Layer 2 of a small transformer language model trained on English Wikipedia (9 layers, counted from 0, width 128).
A neuron adds its activation times its output weights to the MLP's output. To switch it off is to set its activation to zero at one token and run the rest of the model.
A neuron's activation on a vector x is GELU(gate . x) times (in . x), where the dot is the dot product.

Input weights of the MLP neurons that the questions are about. A number n stands for (n - 500) times 0.0014.
n60 gate: 193 293 400 542 446 418 597 471 500 593 493 683 731 413 535 194 725 507 525 554 411 743 617 672 496 441 391 478 540 643 432 420 622 328 489 388 724 424 475 591 504 577 436 412 403 382 352 511 421 343 392 351 313 556 343 396 453 733 689 236 538 521 532 372 665 459 471 623 529 894 532 341 511 450 619 579 561 518 539 518 455 544 431 576 504 437 743 475 493 423 488 399 664 433 401 504 464 443 561 511 651 437 685 640 479 404 672 367 466 467 581 351 472 594 628 652 312 520 253 440 349 452 452 434 590 579 394 471
n81 gate: 421 546 300 392 545 626 513 496 419 574 432 555 431 396 249 512 674 513 785 434 449 311 379 357 525 404 629 389 504 539 410 504 435 446 179 648 424 612 347 458 368 391 380 629 590 529 453 407 348 463 405 587 257 416 420 459 636 611 88 621 440 732 438 279 475 496 270 451 492 195 360 492 484 634 591 644 392 438 540 298 521 163 550 306 274 776 753 516 508 742 658 597 561 431 691 480 368 512 439 500 676 424 454 540 581 394 648 520 444 318 512 346 606 285 504 525 715 353 741 697 520 204 533 416 509 578 770 463
n145 gate: 364 305 416 606 577 804 383 323 599 383 357 446 492 427 516 448 655 642 402 338 291 595 484 399 459 493 584 508 525 390 544 390 645 591 403 391 235 349 296 512 517 401 327 729 193 540 375 437 354 548 609 635 281 881 488 682 480 375 938 520 527 532 667 344 409 609 738 528 574 408 313 931 588 396 577 512 459 541 536 604 529 512 770 569 496 453 488 468 480 635 487 549 488 468 491 520 626 468 228 399 674 378 454 504 560 475 359 421 530 675 516 416 540 733 551 575 757 417 415 449 323 266 566 378 542 323 541 447
n164 gate: 504 544 599 388 507 511 504 439 514 514 524 353 595 335 290 482 349 430 436 835 478 642 420 514 533 463 433 436 667 730 585 382 613 276 615 582 627 453 439 280 379 587 556 469 496 627 650 336 464 521 490 353 674 538 552 301 307 592 542 591 696 451 386 507 301 394 777 596 255 460 215 570 461 468 378 568 456 421 608 434 654 361 320 571 399 431 427 447 647 428 173 650 507 531 782 546 568 598 530 393 507 459 489 481 563 372 433 614 589 577 410 475 465 478 415 507 514 527 539 748 472 489 269 673 704 496 561 418
n200 gate: 586 616 588 602 557 472 329 693 219 408 555 574 472 602 480 424 622 492 463 468 517 483 643 584 266 576 420 765 496 672 339 561 392 660 340 359 273 350 394 565 242 547 829 449 429 548 351 587 363 388 344 451 645 547 429 452 573 411 560 413 578 588 516 733 570 371 448 435 712 375 451 730 424 488 488 383 447 561 647 802 283 599 618 961 389 229 397 303 508 660 603 610 504 409 662 709 427 608 642 521 492 430 173 578 401 371 480 630 715 454 354 408 476 451 437 662 394 557 436 382 351 708 430 414 332 564 349 350
n260 gate: 547 610 637 645 338 375 373 391 583 344 522 441 609 662 326 470 508 358 558 558 571 457 597 443 749 312 452 588 769 616 615 454 504 290 432 293 563 565 519 380 563 522 568 384 766 302 602 519 469 656 374 469 289 329 481 206 623 706 583 567 707 542 569 736 317 421 656 546 411 445 669 624 470 519 531 688 532 384 613 449 579 673 434 473 564 433 484 584 620 473 243 622 386 568 350 694 339 496 463 528 418 411 221 450 289 756 576 616 612 622 571 682 545 504 560 618 673 736 622 520 403 500 652 311 424 276 504 508
n60 in: 596 453 709 640 504 413 489 471 445 350 593 473 438 599 415 587 631 522 465 331 449 557 717 510 596 467 595 503 300 310 528 310 486 450 456 367 547 595 376 550 536 473 584 380 256 608 417 476 588 305 659 677 314 558 524 391 528 455 430 565 571 462 370 564 182 431 486 416 628 475 651 334 629 594 345 496 492 436 534 417 659 557 528 468 466 469 475 455 452 429 608 507 628 445 778 270 416 704 197 445 562 446 651 470 414 471 916 391 427 587 610 580 445 475 485 388 355 595 570 595 275 532 675 578 573 678 355 415
n81 in: 546 389 277 406 541 444 508 386 529 717 526 424 500 723 562 533 738 662 413 417 485 726 549 683 637 555 379 444 450 512 455 692 396 344 344 421 511 297 409 606 593 456 363 419 344 273 369 364 530 638 308 421 414 609 252 489 636 425 452 441 457 415 267 204 630 481 324 549 496 508 350 684 530 489 609 391 474 621 371 508 527 415 572 688 526 489 327 444 846 504 876 574 355 526 334 388 617 589 544 566 544 453 623 427 570 535 534 606 332 589 504 567 470 443 547 708 632 500 649 461 609 542 523 576 274 277 720 639
n145 in: 671 491 646 342 504 555 683 548 432 397 475 322 288 352 563 598 465 691 448 612 504 513 399 770 386 630 491 491 421 204 380 565 427 268 576 746 465 392 461 544 589 525 806 437 482 765 571 610 423 822 546 491 849 245 190 500 673 427 517 508 392 628 664 793 592 482 362 418 487 500 656 419 598 632 387 517 258 478 284 381 157 540 469 781 377 143 575 551 568 526 574 585 577 657 336 723 574 572 514 684 475 646 416 547 555 553 388 282 343 678 298 517 334 444 172 589 383 425 491 522 538 718 574 580 473 521 430 366
n164 in: 602 492 569 512 407 271 744 394 637 573 568 656 614 422 362 569 352 560 570 535 317 555 579 627 488 304 496 585 697 589 716 395 604 300 858 593 385 624 336 300 472 595 827 447 693 523 711 538 446 438 381 216 419 474 609 303 391 415 500 466 579 454 492 543 484 380 446 260 406 452 516 363 343 623 449 310 458 535 530 381 656 310 480 655 397 568 666 377 492 606 450 446 462 732 426 581 287 531 389 621 541 658 377 604 546 388 296 722 302 580 409 351 420 422 500 723 644 571 358 697 353 592 465 598 448 435 320 671
n200 in: 305 603 649 657 562 755 691 500 458 358 481 419 470 601 660 283 644 559 423 342 460 602 375 423 410 523 644 443 539 552 346 709 190 590 540 492 626 434 624 621 452 590 709 696 508 668 516 654 554 645 682 477 604 522 410 515 775 389 347 496 511 751 527 293 394 619 462 596 566 254 411 614 355 519 604 736 399 341 678 618 719 417 403 646 485 391 516 316 511 676 586 449 565 474 634 554 535 553 385 472 549 392 532 571 398 639 381 339 685 337 613 386 565 407 452 540 810 241 527 500 515 540 617 515 348 802 481 318
n260 in: 260 212 236 678 541 416 359 628 496 585 467 642 500 541 461 434 358 827 726 337 587 224 271 522 493 525 650 787 673 496 658 626 588 729 623 626 451 515 437 391 485 496 616 302 596 280 500 536 330 423 447 563 541 403 428 581 552 434 317 478 482 595 363 448 523 477 250 433 560 508 437 482 529 482 663 341 420 444 613 572 527 352 601 315 464 604 519 709 609 489 476 663 632 409 399 680 581 529 405 320 493 382 356 516 544 466 750 453 408 260 468 445 489 307 623 432 422 456 427 704 486 599 620 389 565 397 500 504

Output weights of the MLP neurons that the questions are about. A number n stands for (n - 500) times 0.0012.
n60: 617 327 427 262 521 492 368 467 475 637 284 434 611 526 563 200 408 232 555 657 604 368 435 516 211 523 442 512 657 492 362 461 597 523 560 625 592 613 805 648 409 332 496 500 639 181 434 457 479 639 129 483 737 726 359 553 639 402 677 382 638 489 705 423 521 626 474 281 275 428 447 524 478 516 686 540 416 203 487 638 379 407 363 436 488 556 635 507 350 396 403 398 564 742 208 750 500 335 768 562 413 570 755 508 423 546 274 438 596 598 408 573 472 530 549 604 655 260 528 370 577 500 472 488 526 588 679 532
n81: 682 513 792 540 302 416 571 500 413 336 492 259 595 279 471 549 622 417 463 492 330 344 563 361 699 472 531 338 365 624 583 396 466 591 826 466 337 570 448 609 483 708 741 536 425 576 565 410 474 371 482 360 526 610 451 457 333 401 956 551 359 500 702 581 390 620 857 668 401 857 615 334 657 320 419 382 609 496 644 641 729 631 379 344 467 441 410 457 243 647 84 509 583 552 500 676 492 383 367 467 400 413 647 366 517 600 285 322 395 484 341 748 558 611 225 400 547 602 259 521 391 334 547 428 564 480 451 445
n145: 500 247 244 742 605 509 439 619 725 432 458 395 663 424 551 428 640 427 384 561 343 698 425 318 316 370 677 425 576 403 227 427 653 812 533 491 478 686 432 561 521 532 646 594 788 329 406 159 580 660 546 545 606 695 576 469 379 349 640 756 308 545 273 456 486 551 491 508 173 734 443 612 481 247 412 500 552 368 523 460 535 788 699 683 395 683 473 476 581 474 605 842 470 581 610 438 496 862 566 821 594 280 395 582 482 756 745 576 523 662 418 347 750 582 596 550 615 548 448 633 546 466 491 298 477 554 329 671
n164: 564 564 337 439 332 553 374 659 351 463 549 509 558 574 843 368 615 646 483 377 666 233 450 373 718 358 408 564 627 298 454 667 334 723 345 466 441 434 533 669 646 488 412 678 420 334 201 615 511 538 500 464 509 341 488 983 563 301 550 414 436 528 591 393 664 458 446 706 533 572 577 479 639 319 457 322 353 654 566 552 330 738 626 424 369 661 686 590 500 458 970 252 462 575 492 539 517 443 492 590 509 369 690 521 590 456 597 317 465 421 458 673 546 558 664 689 534 393 467 117 674 365 702 300 194 540 518 590
n200: 637 380 615 569 549 300 483 405 386 699 369 416 760 342 471 492 513 407 571 982 557 452 454 479 627 398 633 496 412 496 575 450 526 616 427 419 470 459 666 598 437 433 446 418 491 390 753 442 309 369 450 453 310 456 682 513 420 270 701 715 766 822 504 466 860 600 662 661 386 597 564 483 547 487 684 628 459 517 478 315 423 607 572 615 442 632 535 374 533 355 355 302 323 63 607 457 679 683 577 450 553 680 351 242 448 316 575 294 367 716 682 565 525 598 797 363 491 715 487 452 354 578 483 436 674 350 820 474
n260: 454 620 727 306 392 543 730 349 406 637 682 323 512 455 279 584 773 255 415 579 415 734 678 599 610 473 371 278 577 529 500 354 400 286 349 595 496 544 426 599 642 504 402 598 639 412 682 536 543 614 456 377 404 625 363 382 431 534 717 634 615 418 647 375 466 439 880 516 283 594 704 549 509 529 363 694 480 458 414 517 264 533 632 661 592 554 268 370 565 455 577 500 459 534 712 138 686 436 642 668 504 504 662 459 316 560 474 424 457 758 443 198 618 621 573 513 597 521 545 412 457 536 178 861 380 445 592 438

Each question names a token from some text and the token that comes next. It shows the vector x that enters the MLP there. A number n stands for (n - 500) times 0.006.

Then comes g, the gradient of the next token's log-probability with respect to the MLP's output, scaled to length 1. A neuron's effect is roughly proportional to its activation times (output weights . g). A number n stands for (n - 500) times 0.00094.

"ired", then " that"
x: 496 504 498 562 481 572 533 551 631 408 619 501 577 705 623 652 550 426 476 462 697 449 446 547 408 439 429 414 446 164 428 436 397 563 375 461 671 600 319 651 461 465 564 562 574 486 512 397 576 506 441 481 376 363 499 575 531 528 446 402 471 579 523 716 479 524 422 616 436 576 586 526 496 428 628 382 485 451 255 526 648 574 390 405 676 445 469 539 450 488 500 463 480 423 403 382 435 503 752 527 466 400 589 609 395 334 543 396 516 881 608 465 539 803 492 553 472 450 500 605 292 459 604 523 454 440 473 538
g: 655 547 445 537 407 520 554 453 376 628 549 430 479 472 551 549 542 539 532 485 508 508 671 700 619 488 648 418 502 609 503 553 454 615 442 629 437 547 322 408 547 505 476 344 573 391 415 477 461 427 386 556 483 521 458 509 586 616 379 562 405 464 642 606 491 609 447 509 269 608 429 455 539 550 501 409 490 369 436 646 373 442 761 468 395 621 592 431 494 525 421 481 432 457 418 516 454 477 454 639 610 326 487 478 553 417 420 254 348 578 605 545 503 329 247 375 423 528 485 376 449 655 469 641 455 451 497 597
Which neuron, switched off, raises the next token's probability most? n260

" col", then "lect"
x: 579 432 356 441 626 385 585 408 502 550 685 597 510 416 524 542 475 782 440 352 438 692 548 441 454 439 356 495 394 569 514 470 465 512 382 572 439 714 421 606 552 522 607 591 674 660 395 478 559 401 631 512 458 461 565 359 591 460 646 627 458 566 541 408 358 483 481 324 438 282 549 413 514 519 443 415 484 542 309 385 444 399 567 507 525 507 639 614 731 513 622 419 442 577 593 505 532 590 548 421 480 586 431 323 489 483 449 550 285 269 446 571 529 542 465 550 633 625 501 428 487 435 727 574 525 485 589 451
g: 585 708 300 562 574 400 498 607 509 522 638 514 626 325 425 458 410 411 575 469 532 538 628 520 353 495 505 550 455 523 474 519 602 513 510 677 578 510 348 655 526 531 478 463 516 560 517 561 581 539 542 503 420 585 511 427 574 268 346 455 523 620 395 349 652 493 364 438 582 525 311 713 599 607 395 626 511 520 477 428 390 416 571 395 660 462 481 467 576 383 577 339 519 548 414 507 544 546 549 656 484 507 494 645 505 472 372 507 450 490 569 443 407 482 228 468 357 475 521 619 495 577 614 503 384 618 684 568
Which neuron, switched off, raises the next token's probability most? n81

"qu", then "al"
x: 350 544 599 402 627 448 380 549 528 464 380 365 551 542 590 568 571 510 651 372 282 567 513 635 395 439 457 445 559 283 359 385 619 381 392 506 405 560 471 460 580 432 746 605 445 484 697 474 485 477 361 294 505 536 491 478 530 684 426 504 551 419 400 525 382 540 542 449 494 840 516 531 335 613 619 622 484 586 444 393 845 361 582 374 485 410 549 500 487 574 370 526 386 478 388 544 409 508 651 479 410 476 551 568 460 467 465 455 547 592 540 384 563 350 314 462 473 419 377 655 486 465 536 490 555 549 534 743
g: 514 385 412 530 578 523 477 388 449 441 523 435 430 501 437 528 555 605 441 447 505 522 423 508 517 509 576 483 557 407 492 458 700 623 549 332 519 461 528 527 483 485 512 567 413 459 275 469 431 508 392 511 461 595 483 416 491 421 551 483 639 551 721 372 438 434 363 572 362 613 376 656 661 438 706 467 499 377 396 490 448 600 678 511 426 461 401 412 637 563 421 663 357 499 607 435 582 615 540 569 778 382 481 368 499 540 437 445 533 465 702 316 456 415 295 402 481 462 499 722 523 604 622 551 535 422 566 495
Which neuron, switched off, raises the next token's probability most? n164

"92", then "),"
x: 530 704 354 419 464 453 506 470 488 491 483 534 547 516 733 631 360 600 520 533 386 451 526 442 456 437 453 446 479 579 416 491 592 424 567 594 331 416 604 437 477 415 553 432 535 528 631 583 536 514 549 397 505 484 490 487 491 529 543 494 598 578 593 593 464 500 546 412 464 439 341 514 531 410 691 537 485 572 562 478 500 465 673 413 585 661 468 467 629 414 275 218 519 743 616 512 619 430 478 532 310 384 511 299 421 670 470 481 459 705 413 475 481 450 523 657 531 208 465 583 463 561 555 519 523 463 272 463
g: 529 583 498 548 664 421 564 638 493 659 679 371 588 485 740 411 461 503 519 456 540 462 632 386 498 462 601 467 314 424 617 580 463 531 350 567 550 442 441 574 573 548 564 717 412 427 448 332 417 527 351 530 437 518 471 353 483 423 576 532 365 460 502 470 686 524 369 460 516 617 537 374 735 521 513 526 548 409 543 492 243 697 392 498 523 478 539 508 503 491 695 577 565 469 509 555 587 553 644 574 537 652 473 404 447 444 509 576 345 537 555 569 522 518 709 416 503 339 562 449 507 489 458 465 378 486 370 590
Switching off which neuron hurts the next token most? n164

"e", then "as"
x: 464 507 406 464 513 454 492 509 390 500 645 468 609 385 465 476 534 501 556 456 483 512 564 614 516 437 464 463 593 522 512 482 543 460 351 603 585 434 345 555 522 417 416 509 488 395 482 354 503 469 427 489 417 436 527 412 374 492 587 317 479 615 647 406 565 467 406 441 484 680 543 539 292 664 643 587 484 486 586 580 526 458 610 628 562 535 719 479 494 580 354 342 342 703 443 634 578 618 642 428 532 360 407 397 617 399 385 382 487 442 477 395 628 554 562 549 537 722 559 421 432 431 552 445 468 623 505 639
g: 471 421 547 454 608 423 762 509 448 510 461 566 397 628 421 552 487 469 321 539 371 473 723 362 522 503 727 593 622 547 498 530 559 452 543 517 491 508 388 370 488 402 623 484 394 621 557 550 461 535 599 523 517 488 462 469 444 596 600 500 489 587 487 363 541 414 287 424 311 588 572 426 587 439 336 454 496 487 620 410 399 613 412 429 434 467 574 514 546 520 587 419 664 479 455 611 595 606 582 449 448 707 468 704 479 459 726 611 700 458 498 393 458 615 391 340 533 527 624 500 538 394 608 393 436 520 516 486
Switching off which neuron hurts the next token most? n60

"ach", then " c"
x: 382 522 595 618 372 408 293 532 332 473 634 363 307 487 689 454 396 436 635 476 461 362 568 349 570 438 368 448 493 358 538 556 626 506 360 467 510 490 410 466 497 533 534 415 315 438 409 530 461 433 340 371 462 444 503 455 423 509 446 365 570 464 606 587 475 478 467 465 397 409 660 493 563 389 465 648 484 491 520 539 686 571 435 385 510 646 582 530 496 611 571 533 474 466 556 555 367 667 460 605 392 545 582 494 588 585 459 436 458 558 481 489 531 391 543 392 507 797 566 510 412 334 687 603 521 619 443 348
g: 647 597 452 532 523 418 326 534 544 512 607 388 645 537 587 496 503 354 445 424 338 489 209 468 434 496 597 470 501 311 532 461 533 512 435 521 517 553 300 391 434 370 482 517 601 390 450 576 491 478 560 544 496 480 577 411 664 357 318 472 346 572 576 490 458 481 432 458 440 362 508 548 348 431 580 450 504 511 568 752 514 426 567 571 432 634 383 419 508 401 407 255 385 481 494 505 668 446 443 579 630 592 524 497 465 417 485 559 738 561 551 527 427 497 551 525 457 367 664 524 515 486 453 515 484 700 639 407
Switching off which neuron hurts the next token most? n81

" of", then " his"
x: 427 472 385 489 571 499 491 540 735 368 494 530 627 545 537 470 567 443 345 482 301 490 620 417 501 439 584 366 337 530 590 406 578 437 466 493 556 502 492 406 492 517 199 424 573 343 380 390 479 526 522 441 532 530 593 578 372 558 519 454 294 609 465 425 414 654 568 631 686 654 408 538 616 503 544 603 484 476 444 545 494 372 604 586 508 580 567 491 600 423 360 344 437 432 406 382 382 531 488 388 338 481 422 650 614 574 454 510 378 546 476 531 467 762 541 450 574 747 487 451 382 402 567 428 665 420 444 537
g: 501 399 520 433 429 499 629 580 593 484 609 420 581 429 591 443 392 532 418 502 520 540 600 577 571 499 375 398 481 275 433 540 457 541 777 764 520 561 700 413 455 473 442 351 509 494 458 535 457 548 415 440 386 448 531 601 580 626 585 528 541 382 392 516 621 460 385 487 394 538 434 420 549 498 705 690 489 458 659 419 434 459 520 340 378 525 556 572 577 490 239 662 523 532 553 489 532 470 405 394 551 564 613 424 439 519 484 447 571 633 546 469 378 416 677 337 552 330 457 398 500 604 584 620 478 461 409 423
Switching off which neuron hurts the next token most? n145

"20", then " bus"
x: 496 458 464 358 519 431 599 580 505 497 523 634 600 492 668 412 491 359 408 615 386 517 545 465 442 439 559 434 523 391 526 455 481 368 589 607 497 545 449 505 783 405 666 477 516 502 487 485 611 540 480 480 470 544 484 486 378 501 442 477 523 638 487 553 478 445 608 543 511 266 417 641 526 425 683 412 484 494 492 591 627 532 670 440 606 617 485 465 464 482 290 203 481 465 606 487 550 388 442 542 381 555 548 542 345 504 572 546 517 500 535 515 374 344 626 755 449 457 580 633 570 488 527 528 480 366 548 585
g: 338 579 517 454 582 472 470 617 414 448 595 287 529 595 484 482 452 475 512 545 462 529 282 485 470 488 618 545 434 330 490 379 417 453 392 412 475 524 334 482 479 481 490 660 403 432 532 521 412 490 472 545 439 348 462 508 338 485 655 605 431 574 399 463 453 511 550 548 396 658 548 411 609 483 430 665 516 463 333 551 402 410 490 631 542 413 517 528 553 365 628 411 413 492 588 458 488 555 537 638 668 459 526 506 443 594 540 397 573 475 321 442 593 705 235 604 593 421 481 414 480 301 581 676 467 518 755 553
Switching off which neuron hurts the next token most? n164

"ing", then " St"
x: 537 471 429 596 552 452 406 511 548 403 611 426 628 593 543 564 427 410 504 477 457 434 421 620 584 438 434 398 586 448 610 540 515 293 401 445 466 515 598 596 292 432 502 335 716 380 522 305 711 391 487 542 487 463 501 625 446 624 558 406 488 535 464 512 625 427 559 499 395 432 494 562 382 531 525 413 484 484 454 669 718 521 443 549 507 502 399 592 326 513 156 426 372 476 563 453 521 605 556 445 406 502 264 722 571 774 347 584 417 431 525 432 442 521 396 389 489 582 400 469 444 358 397 573 555 493 426 453
g: 484 614 398 561 426 454 243 554 565 649 382 461 384 554 579 462 469 361 427 383 682 333 490 672 559 476 377 621 304 381 593 342 438 495 552 470 346 551 443 373 499 636 570 640 441 506 516 537 501 543 275 434 643 528 529 405 490 480 511 508 465 388 523 585 554 427 440 544 667 566 471 443 428 468 460 397 522 432 409 316 343 572 500 435 520 547 570 549 459 532 615 439 637 590 261 509 462 513 471 608 547 659 528 638 477 491 569 393 404 302 459 420 329 418 518 465 402 503 512 465 662 560 478 495 509 527 368 570
Switching off which neuron hurts the next token most? n164

"q", then ","
x: 296 425 475 556 524 382 602 578 523 455 377 418 613 574 482 486 449 575 536 494 522 442 682 427 478 438 478 368 415 324 552 562 650 491 486 574 279 467 333 513 511 667 528 539 613 445 667 473 540 311 409 389 349 491 492 429 488 452 466 559 510 459 480 611 497 529 645 471 549 585 373 608 667 408 305 604 483 647 457 499 680 312 538 370 342 598 604 555 469 498 386 435 432 540 404 554 482 424 632 485 429 388 361 562 463 482 491 450 498 545 572 501 474 351 466 438 612 492 432 567 481 421 553 489 427 580 654 558
g: 623 578 582 515 525 474 711 573 567 400 568 593 510 481 639 486 363 544 634 547 638 401 449 415 564 500 429 376 438 527 498 593 512 573 505 549 489 490 589 599 415 463 513 366 450 736 573 513 451 409 467 497 384 509 489 402 408 525 602 484 550 650 296 627 562 711 368 446 489 390 501 615 645 453 481 318 501 293 374 527 319 432 629 463 497 493 427 482 575 473 521 367 484 535 483 518 589 447 530 311 549 601 378 497 446 547 327 390 430 529 404 513 430 428 397 581 395 288 467 333 506 649 513 617 566 368 331 502
Switching off which neuron hurts the next token most? n145